Layer 4 of a small transformer language model trained on English Wikipedia (8 layers, counted from 0, width 96).
A neuron's activation on a vector x is GELU(weights . x), where the dot is the dot product.
The model reads these tokens: "if" "ically" " so" " that" " I" "ra" "q" " would" " foc" "us" " on" " econom" "ic" " rec" "on" "struction" " rather" " than"

The vector x that enters this layer's MLP at each token. A number n stands for (n - 500) times 0.0078.
0 "if": 384 406 898 481 442 683 450 641 594 631 627 562 459 438 411 616 494 379 434 548 603 500 522 406 626 434 651 602 479 509 504 446 410 484 454 440 417 586 398 467 535 740 586 589 504 719 428 530 534 632 396 535 562 485 550 599 620 685 445 23 469 553 516 301 481 352 423 409 560 503 608 553 482 511 308 400 523 606 685 597 555 534 230 337 649 342 468 673 541 612 499 516 379 490 459 429
1 "ically": 451 350 823 537 464 673 537 594 465 510 393 539 509 399 405 608 506 389 395 604 496 512 503 408 527 446 693 526 528 531 617 544 417 447 453 370 324 505 502 575 457 658 475 470 524 862 484 541 563 705 483 598 537 540 601 634 603 658 511 140 426 498 544 247 556 365 476 460 569 425 487 556 548 645 374 476 477 659 656 548 565 601 214 352 560 388 513 616 536 594 479 545 405 476 478 446
2 " so": 461 398 803 643 456 702 548 583 541 619 425 547 545 357 412 579 386 430 371 601 471 532 518 416 565 469 666 599 475 450 578 470 481 445 442 425 386 502 535 557 384 643 476 468 474 827 488 556 492 620 462 573 552 564 572 588 631 572 515 117 473 585 540 276 532 394 482 500 536 393 484 486 573 604 368 503 437 644 612 628 511 577 202 396 557 372 458 665 530 585 563 504 383 507 506 558
3 " that": 456 374 820 576 442 712 493 570 540 558 403 531 527 426 414 593 476 455 390 548 428 532 535 381 638 434 661 588 506 472 575 512 462 458 464 416 474 472 456 517 471 666 497 437 528 835 452 548 579 580 465 516 534 514 609 640 662 598 427 173 474 581 563 239 548 464 521 469 541 377 448 549 569 601 373 418 465 643 573 614 525 546 199 499 574 312 508 612 605 583 557 496 350 558 457 508
4 " I": 502 289 892 599 488 733 484 570 509 632 481 530 499 398 424 555 482 492 441 596 378 605 520 460 593 459 562 621 448 492 593 380 483 415 448 402 514 517 508 455 473 607 369 460 549 736 570 537 452 576 418 472 528 564 567 593 688 703 406 232 496 593 530 272 583 491 497 462 482 349 490 507 570 558 392 414 569 681 601 614 490 498 202 354 576 394 587 608 543 551 584 538 338 510 488 542
5 "ra": 476 427 917 538 514 779 497 565 494 550 499 520 548 385 410 550 400 503 396 579 464 524 453 455 508 444 645 620 512 575 584 518 463 406 439 408 549 476 464 559 445 667 341 353 517 731 591 459 501 565 540 504 524 562 697 600 532 571 390 253 477 558 556 313 645 402 511 504 552 351 527 431 497 540 411 407 535 680 701 520 601 531 196 425 517 448 461 650 508 573 538 467 360 543 490 426
6 "q": 520 463 948 546 561 725 553 571 431 611 505 640 503 429 372 537 487 427 500 528 400 572 517 446 596 430 568 515 337 552 600 459 461 379 446 323 444 447 337 406 483 636 359 394 510 723 547 547 540 523 474 487 511 526 693 528 623 654 465 208 453 659 566 350 628 417 452 489 469 452 499 477 576 600 424 479 564 684 653 654 572 478 207 368 497 453 564 686 524 578 477 497 370 625 465 459
7 " would": 469 387 796 674 512 676 482 570 482 558 483 558 561 417 385 640 454 420 423 533 392 566 530 477 506 496 682 595 410 518 635 446 438 403 447 377 545 474 419 490 465 565 438 503 541 750 571 545 521 558 515 582 542 505 670 570 597 708 421 248 437 576 597 222 559 453 455 438 531 404 556 551 564 585 450 345 524 682 606 626 549 462 190 413 502 384 482 580 537 647 548 461 423 599 449 459
8 " foc": 380 496 677 592 491 648 486 661 604 657 462 648 503 407 414 590 435 442 398 596 404 592 464 524 452 350 712 618 360 473 662 475 401 406 461 477 467 482 448 558 398 630 467 476 449 769 496 529 378 679 539 567 581 520 655 405 668 608 569 264 449 552 489 390 580 385 353 594 487 362 533 444 629 516 481 483 427 640 774 598 577 437 194 432 647 389 357 629 440 615 523 429 576 604 391 498
9 "us": 479 436 835 574 522 641 493 576 435 573 518 625 457 465 376 554 443 399 375 540 379 598 486 453 589 482 649 550 447 605 568 481 462 403 435 411 484 512 382 521 365 553 421 431 468 720 520 606 533 678 524 422 574 557 677 554 622 685 613 161 419 495 510 362 617 487 581 483 500 409 472 535 553 526 435 481 551 667 550 484 617 460 184 480 560 481 476 628 582 670 492 569 423 533 392 433
10 " on": 404 414 737 571 501 652 497 622 484 555 533 613 604 503 385 612 419 472 408 504 415 529 470 431 580 535 670 571 465 582 547 444 440 494 434 422 543 521 366 513 467 617 544 409 393 753 534 592 458 575 477 533 512 534 586 569 652 699 561 172 483 432 583 239 595 520 533 466 543 421 441 526 485 551 418 454 597 665 552 592 569 500 183 446 577 338 463 592 514 668 554 577 389 480 440 502
11 " econom": 385 413 724 471 495 653 531 621 488 602 533 579 503 445 411 491 453 514 396 524 377 652 426 455 454 404 651 591 474 602 595 482 459 463 493 436 435 456 533 519 489 670 474 453 385 782 558 584 371 613 459 571 500 516 526 426 660 645 670 158 532 543 561 408 568 412 464 460 494 538 456 453 576 526 490 535 610 698 649 506 643 395 183 362 669 417 468 480 494 581 501 491 459 686 450 489
12 "ic": 414 529 828 481 526 642 523 547 537 515 538 596 559 373 342 567 438 452 398 551 379 561 515 441 549 402 641 591 534 615 553 607 462 390 474 455 456 553 460 427 473 638 467 369 370 783 571 544 449 602 504 494 576 526 601 572 570 628 587 188 512 473 468 347 632 437 508 430 464 536 460 513 534 520 487 447 619 673 522 477 617 445 177 448 541 513 421 601 548 600 472 584 499 554 466 448
13 " rec": 373 471 687 561 509 665 507 547 526 596 480 605 548 322 404 564 426 376 421 503 426 621 445 440 465 483 643 586 413 536 566 512 471 530 479 500 515 507 593 460 379 599 581 447 367 790 486 589 256 696 452 563 581 514 599 482 596 721 615 208 561 497 521 437 752 406 488 440 460 470 502 452 568 521 487 451 540 650 627 529 511 548 178 421 605 397 421 585 491 573 514 556 487 512 495 465
14 "on": 471 493 833 563 590 683 418 572 493 595 509 524 539 440 377 537 432 505 436 501 407 571 398 426 606 510 604 560 456 574 595 491 492 533 486 463 494 534 467 493 395 563 390 404 357 756 499 558 471 666 463 500 588 543 596 653 601 671 580 207 498 516 517 357 647 459 534 428 503 597 387 507 449 529 454 442 597 656 523 421 624 481 182 463 627 370 349 481 531 646 477 655 399 606 397 435
15 "struction": 442 410 792 501 530 637 473 565 560 591 470 611 485 447 333 546 461 439 378 492 437 491 496 454 533 510 530 662 523 585 634 568 494 526 504 508 451 456 513 483 397 610 524 410 374 777 594 540 414 576 395 455 601 498 590 557 519 639 603 110 460 510 496 419 673 453 625 444 428 497 461 540 514 562 506 504 578 683 502 517 632 483 181 544 441 408 404 582 462 726 435 536 548 616 423 414
16 " rather": 392 455 705 540 488 609 460 617 475 513 480 559 530 481 357 603 513 426 466 396 428 537 476 437 526 449 648 604 505 564 609 556 499 412 439 464 446 507 497 431 400 642 515 457 372 895 474 532 425 683 578 530 574 484 616 564 615 716 622 153 528 541 553 411 679 453 519 419 450 487 406 468 429 566 467 552 587 624 590 564 542 519 182 505 547 361 357 518 593 646 419 520 457 577 492 514
17 " than": 431 453 699 635 518 630 436 621 484 510 475 507 574 464 355 527 482 428 432 527 439 495 495 449 568 513 656 580 548 531 624 527 546 469 546 428 465 547 465 554 464 552 558 408 339 806 434 500 431 567 451 477 531 450 542 604 568 695 622 166 510 538 593 174 655 391 511 462 478 531 465 448 520 571 520 446 568 636 555 615 565 512 183 420 509 386 426 576 586 693 484 600 463 578 444 556

Each question shows the input weights of one neuron of the MLP. A number n stands for (n - 500) times 0.0022.

n211: 511 394 465 521 601 416 588 556 508 579 464 391 402 380 541 476 625 490 559 543 509 575 359 614 385 420 505 492 624 562 451 410 495 666 463 400 458 492 545 403 535 637 254 515 566 583 531 474 541 332 515 472 634 655 441 307 432 497 505 437 576 468 532 381 669 489 572 452 530 477 450 455 500 466 500 718 505 487 401 537 447 633 540 495 515 357 490 381 493 598 405 362 426 431 418 493
On which three tokens does it fire most, strongest first? 11 " econom", 4 " I", 16 " rather"

n99: 581 448 561 282 500 597 535 526 542 363 482 555 522 533 604 503 469 338 590 476 414 623 263 539 509 462 480 610 536 461 464 476 497 328 543 386 639 557 494 506 505 438 355 484 526 487 503 411 547 473 619 558 494 503 517 419 601 583 551 446 614 281 354 641 421 414 347 436 610 542 379 411 556 644 401 431 548 489 503 425 402 680 422 611 553 551 495 327 427 419 416 748 394 441 533 513
It fires most on token 14 "on"

n14: 331 491 512 472 717 559 583 477 360 497 396 690 402 535 545 458 356 469 405 482 706 446 641 497 506 390 393 566 455 592 497 571 486 567 558 371 364 670 523 558 549 500 449 524 338 516 508 442 577 476 608 401 552 534 584 532 614 392 565 533 599 589 497 520 391 726 428 646 666 551 556 537 492 601 598 506 567 511 548 484 471 628 341 543 307 548 437 446 497 365 416 465 328 481 506 436
It fires most on token 6 "q"

n199: 402 468 394 660 493 555 623 591 367 595 634 809 660 613 603 506 614 565 448 462 624 457 567 426 517 627 511 510 381 153 381 392 307 602 471 411 445 510 413 453 313 287 642 556 417 510 534 615 473 484 503 611 440 462 435 480 507 399 458 506 344 332 755 282 460 566 387 497 547 176 589 451 438 572 700 581 524 459 397 480 444 481 534 546 523 396 609 491 395 546 460 556 476 241 618 657
On which token does it fire most, and how strongly? 10 " on", at about 2.2

n127: 542 602 505 440 498 505 564 409 557 640 515 556 520 508 354 656 505 508 419 595 566 477 441 539 540 452 282 508 453 311 573 426 373 430 527 440 455 432 635 650 566 478 479 510 317 567 385 539 418 428 500 485 442 473 513 655 409 323 619 467 487 661 612 516 403 535 592 497 434 532 480 452 385 530 467 457 521 489 534 445 519 349 456 732 448 460 551 570 460 687 492 363 603 578 564 478
It fires most on token 15 "struction"

n28: 382 547 428 512 549 615 376 490 502 470 500 650 627 580 376 525 446 461 562 647 529 387 338 502 539 535 493 557 379 428 428 429 528 523 578 551 429 400 478 407 587 541 422 540 451 507 534 495 543 482 550 500 423 539 466 426 422 363 566 603 485 663 369 688 554 564 590 333 418 549 475 485 534 489 528 473 474 512 529 595 522 668 463 348 575 373 380 440 542 396 533 413 603 498 481 532
It fires most on token 8 " foc"

n279: 478 429 393 421 464 385 628 337 262 407 455 442 463 440 483 539 497 428 428 516 394 655 518 252 252 411 571 669 469 576 658 518 503 437 615 407 552 441 567 380 685 412 483 644 574 493 559 558 524 424 585 656 489 609 358 348 382 416 605 597 542 440 751 479 271 511 581 524 513 577 666 351 517 480 559 233 328 682 250 470 429 424 452 390 657 316 357 627 546 284 417 520 404 596 466 586
Its two highest activations, in order, are on tokens 11 " econom", 7 " would"

n66: 497 462 633 502 431 410 500 368 493 441 479 459 560 445 316 551 575 473 334 542 476 466 441 473 550 426 413 340 372 606 473 573 462 547 465 529 288 433 427 468 592 552 457 548 465 661 463 461 449 372 584 651 505 415 371 405 481 513 568 509 485 593 381 586 466 606 598 505 577 490 531 406 579 514 503 599 591 538 319 436 472 402 530 529 519 550 523 609 550 383 557 385 571 543 632 623
It fires most on token 12 "ic"

n51: 476 500 358 197 428 550 426 577 451 371 472 481 494 484 474 436 331 562 525 417 615 723 500 607 351 216 584 455 696 595 539 617 478 387 512 345 377 712 593 494 644 521 616 643 443 556 408 656 568 619 491 503 641 577 333 450 350 393 470 560 720 557 604 429 433 688 633 406 682 579 491 493 477 609 598 578 500 639 470 554 470 506 402 443 376 659 442 424 324 446 446 490 386 645 614 528
It fires most on token 11 " econom"

n376: 386 434 358 549 544 419 617 450 494 482 529 415 593 574 623 672 401 326 512 534 476 533 617 563 506 547 459 581 469 485 491 368 521 638 500 334 553 503 438 882 395 490 494 679 413 599 488 485 326 500 561 512 571 675 368 506 291 484 578 542 491 476 491 428 464 403 566 479 569 732 509 418 199 605 490 503 469 550 629 391 484 469 420 491 425 664 543 472 694 387 500 432 354 429 555 427
Its two highest activations, in order, are on tokens 17 " than", 1 "ically"

n33: 440 476 541 450 524 678 371 476 389 562 349 483 408 455 462 461 472 569 579 508 606 457 550 494 377 502 472 601 452 454 333 518 526 401 375 455 494 468 398 579 457 340 474 504 543 514 364 598 519 394 476 409 576 558 653 466 506 457 517 529 477 500 528 603 510 532 531 583 547 496 617 479 500 562 502 459 517 502 584 518 418 506 542 360 542 634 512 500 508 515 557 498 492 494 506 528
It fires most on token 6 "q"

n129: 469 474 411 587 578 629 569 513 416 494 449 560 308 644 464 453 513 492 512 500 546 384 552 426 470 504 511 512 450 490 646 659 445 426 480 472 445 523 434 525 502 535 332 549 351 609 550 571 494 456 518 490 502 555 435 444 412 523 353 490 557 460 457 644 449 545 583 547 375 487 452 517 414 428 594 500 623 481 466 488 442 473 484 601 486 458 435 461 484 470 474 561 469 494 502 404
On which three tokens does it fire most, strongest first? 15 "struction", 16 " rather", 14 "on"

n257: 500 520 367 538 582 442 534 483 524 486 500 629 386 459 588 522 483 483 662 509 526 486 630 355 553 507 412 488 488 592 502 435 546 557 541 394 567 382 645 538 549 392 454 588 355 547 448 328 421 518 453 446 537 556 564 518 444 430 348 481 556 317 583 476 628 561 538 509 479 603 363 556 393 561 257 414 543 531 483 383 549 603 504 426 529 446 491 469 511 412 569 482 594 532 533 445
It fires most on token 14 "on"

n213: 565 313 465 518 524 491 399 427 435 550 552 376 374 488 614 468 376 408 674 555 348 449 262 461 463 475 595 696 580 463 509 312 461 364 506 405 509 662 731 628 482 340 381 647 612 491 386 466 409 491 401 527 422 519 331 462 509 534 447 679 578 408 541 345 455 450 503 379 683 509 379 421 731 550 618 490 448 382 429 494 456 602 580 512 506 327 382 602 606 588 645 494 466 612 415 435
On which token does it fire most, and how strongly? 4 " I", at about 0.81

n86: 577 490 409 637 575 426 547 342 462 392 385 636 466 395 545 458 589 485 590 606 439 498 329 389 485 360 523 515 573 492 515 492 473 616 624 527 503 363 492 542 444 457 393 720 505 579 377 572 352 442 488 527 578 472 555 527 547 523 469 477 569 507 544 459 451 688 411 498 578 411 606 456 530 505 495 337 565 500 490 384 422 636 475 607 543 610 476 505 392 603 563 485 587 449 371 377
On which three tokens does it fire most, strongest first? 13 " rec", 8 " foc", 7 " would"

n302: 626 469 437 618 692 337 412 581 555 459 321 488 497 580 430 517 564 464 557 614 423 556 422 386 380 475 513 557 688 615 373 586 456 372 382 521 592 500 401 605 355 426 537 509 500 451 646 696 446 258 457 467 440 454 515 538 260 481 593 422 420 339 671 509 553 618 565 494 479 531 445 600 737 483 562 544 260 565 644 547 585 486 495 494 615 485 509 494 517 500 655 308 645 570 407 558
It fires most on token 8 " foc"

n188: 515 603 515 435 465 432 529 513 386 510 584 598 468 611 551 496 510 409 496 437 534 395 460 602 376 462 485 566 588 569 514 599 496 355 427 520 496 547 483 433 574 435 498 518 440 517 498 577 438 582 417 444 581 544 602 555 436 339 384 461 426 457 429 508 420 527 454 368 397 461 529 458 518 517 535 601 553 595 490 471 561 592 473 520 594 517 567 434 539 533 539 437 470 433 540 632
On which three tokens does it fire most, strongest first? 12 "ic", 16 " rather", 9 "us"

n280: 466 552 479 521 529 354 300 434 514 493 404 525 428 533 475 447 438 644 506 547 520 384 453 328 458 519 630 496 479 493 436 514 611 513 598 434 405 463 484 636 397 468 467 467 567 578 415 541 374 467 567 511 685 416 438 568 484 619 421 498 542 482 542 542 527 519 375 520 455 461 346 460 468 546 429 514 505 500 546 443 500 588 444 560 613 581 649 479 478 535 328 573 464 533 641 472
Its two highest activations, in order, are on tokens 16 " rather", 14 "on"

n5: 606 456 547 179 497 404 529 538 489 555 473 652 595 536 466 425 540 392 578 350 421 603 435 503 361 500 409 548 446 466 546 497 428 629 576 414 387 405 613 545 472 512 416 450 523 462 486 301 385 325 503 590 497 701 474 467 586 564 552 398 578 489 655 565 397 526 365 587 405 714 560 585 503 467 421 609 614 399 434 525 361 482 518 580 662 505 554 582 689 544 500 311 409 404 531 467
It fires most on token 11 " econom"

n232: 418 545 516 498 515 609 468 635 684 593 529 522 453 453 410 359 502 607 595 467 618 639 584 468 562 552 407 494 434 557 550 479 408 626 529 422 558 511 511 596 528 565 424 579 420 492 498 480 573 511 459 509 544 422 405 405 404 473 520 502 605 487 496 514 444 644 505 522 511 617 521 649 397 464 413 618 498 416 546 470 482 542 542 406 317 475 554 474 532 423 470 549 483 473 535 603
On which token does it fire most, and how strongly? 0 "if", at about 0.14

n41: 728 552 477 562 403 511 343 662 511 619 455 630 544 407 613 532 466 638 383 400 475 360 570 481 437 480 349 470 486 295 472 316 421 587 535 516 434 537 506 595 514 607 677 511 434 428 542 464 428 457 282 381 559 649 565 449 453 560 509 469 752 440 497 535 671 471 416 525 530 423 416 448 647 417 545 584 401 606 474 533 500 534 491 514 529 565 399 378 454 361 633 582 492 424 528 670
It fires most on token 13 " rec"

n219: 304 365 294 637 479 582 513 535 388 572 602 555 759 667 582 442 509 316 612 500 472 521 500 614 361 613 362 479 400 528 553 576 530 563 598 437 506 582 601 757 582 444 481 454 475 456 456 407 442 587 574 509 369 611 484 554 674 510 598 454 643 638 318 535 399 372 493 565 503 613 380 484 316 574 467 452 438 661 484 503 426 517 483 464 340 518 603 494 314 596 422 703 385 497 679 667
It fires most on token 17 " than"

n325: 618 416 430 428 504 498 514 405 383 530 551 420 498 417 613 574 381 500 558 500 475 570 498 467 477 414 570 591 466 412 468 374 329 485 571 546 537 473 498 592 557 562 356 375 489 515 324 457 369 450 479 453 505 583 538 502 526 466 452 640 539 374 380 537 493 521 609 527 522 372 541 664 520 608 305 488 471 592 439 530 530 512 538 482 474 427 438 519 578 389 469 388 525 467 549 474
On which token does it fire most, and how strongly? 4 " I", at about 0.26

n224: 435 519 381 514 441 599 537 463 370 493 651 411 549 402 399 618 274 507 360 267 647 496 638 628 482 433 333 313 680 288 622 561 651 621 466 448 639 507 551 818 521 324 387 682 507 524 540 292 429 538 446 599 532 515 392 483 750 639 485 385 339 552 397 374 401 404 411 411 634 409 531 585 338 555 707 336 428 569 351 659 552 470 633 392 524 600 341 367 576 633 486 269 629 434 564 552
Its two highest activations, in order, are on tokens 7 " would", 17 " than"

n144: 513 620 400 584 552 568 569 475 406 505 431 363 534 598 582 428 395 614 493 410 628 652 421 571 500 556 528 534 379 601 522 477 579 569 516 469 513 545 525 380 440 597 322 466 513 326 460 510 471 474 526 666 429 450 557 550 623 475 583 358 460 517 465 566 495 584 436 378 442 435 571 332 361 469 328 515 604 470 483 438 495 570 513 570 596 474 474 534 583 515 256 493 431 514 554 472
It fires most on token 14 "on"

n270: 556 537 422 427 352 581 543 646 657 432 568 496 547 622 506 369 536 458 415 443 429 496 524 329 485 545 519 436 487 565 521 515 490 532 528 502 415 477 483 595 441 436 453 590 373 397 452 575 555 514 553 463 609 564 443 426 510 570 470 445 530 484 470 455 580 596 466 424 431 466 430 440 431 582 565 560 565 390 580 490 442 425 540 543 534 558 378 477 392 579 573 553 558 548 492 520
On which token does it fire most, and how strongly? 16 " rather", at about 0.39

n297: 507 520 543 577 602 546 636 394 616 423 440 551 582 484 468 355 458 500 457 440 671 535 330 554 523 487 340 573 610 503 613 367 547 311 359 388 523 340 677 433 680 343 565 563 451 506 658 526 655 287 400 360 354 303 548 695 572 497 559 518 654 509 454 666 585 401 517 580 821 389 494 444 532 558 411 593 532 435 412 671 606 539 555 506 592 417 573 470 587 440 357 422 401 422 292 373
Its two highest activations, in order, are on tokens 6 "q", 5 "ra"

n54: 545 522 428 748 445 448 497 475 467 576 463 398 524 515 396 565 417 494 457 491 433 417 513 536 515 594 513 372 476 270 427 455 411 488 639 365 558 429 608 557 553 510 627 666 392 448 351 503 485 439 245 356 540 506 537 518 447 438 639 447 240 400 699 594 607 606 448 527 583 509 561 344 262 575 497 572 460 377 534 421 346 592 509 456 633 401 477 444 307 522 553 538 216 532 524 579
It fires most on token 2 " so"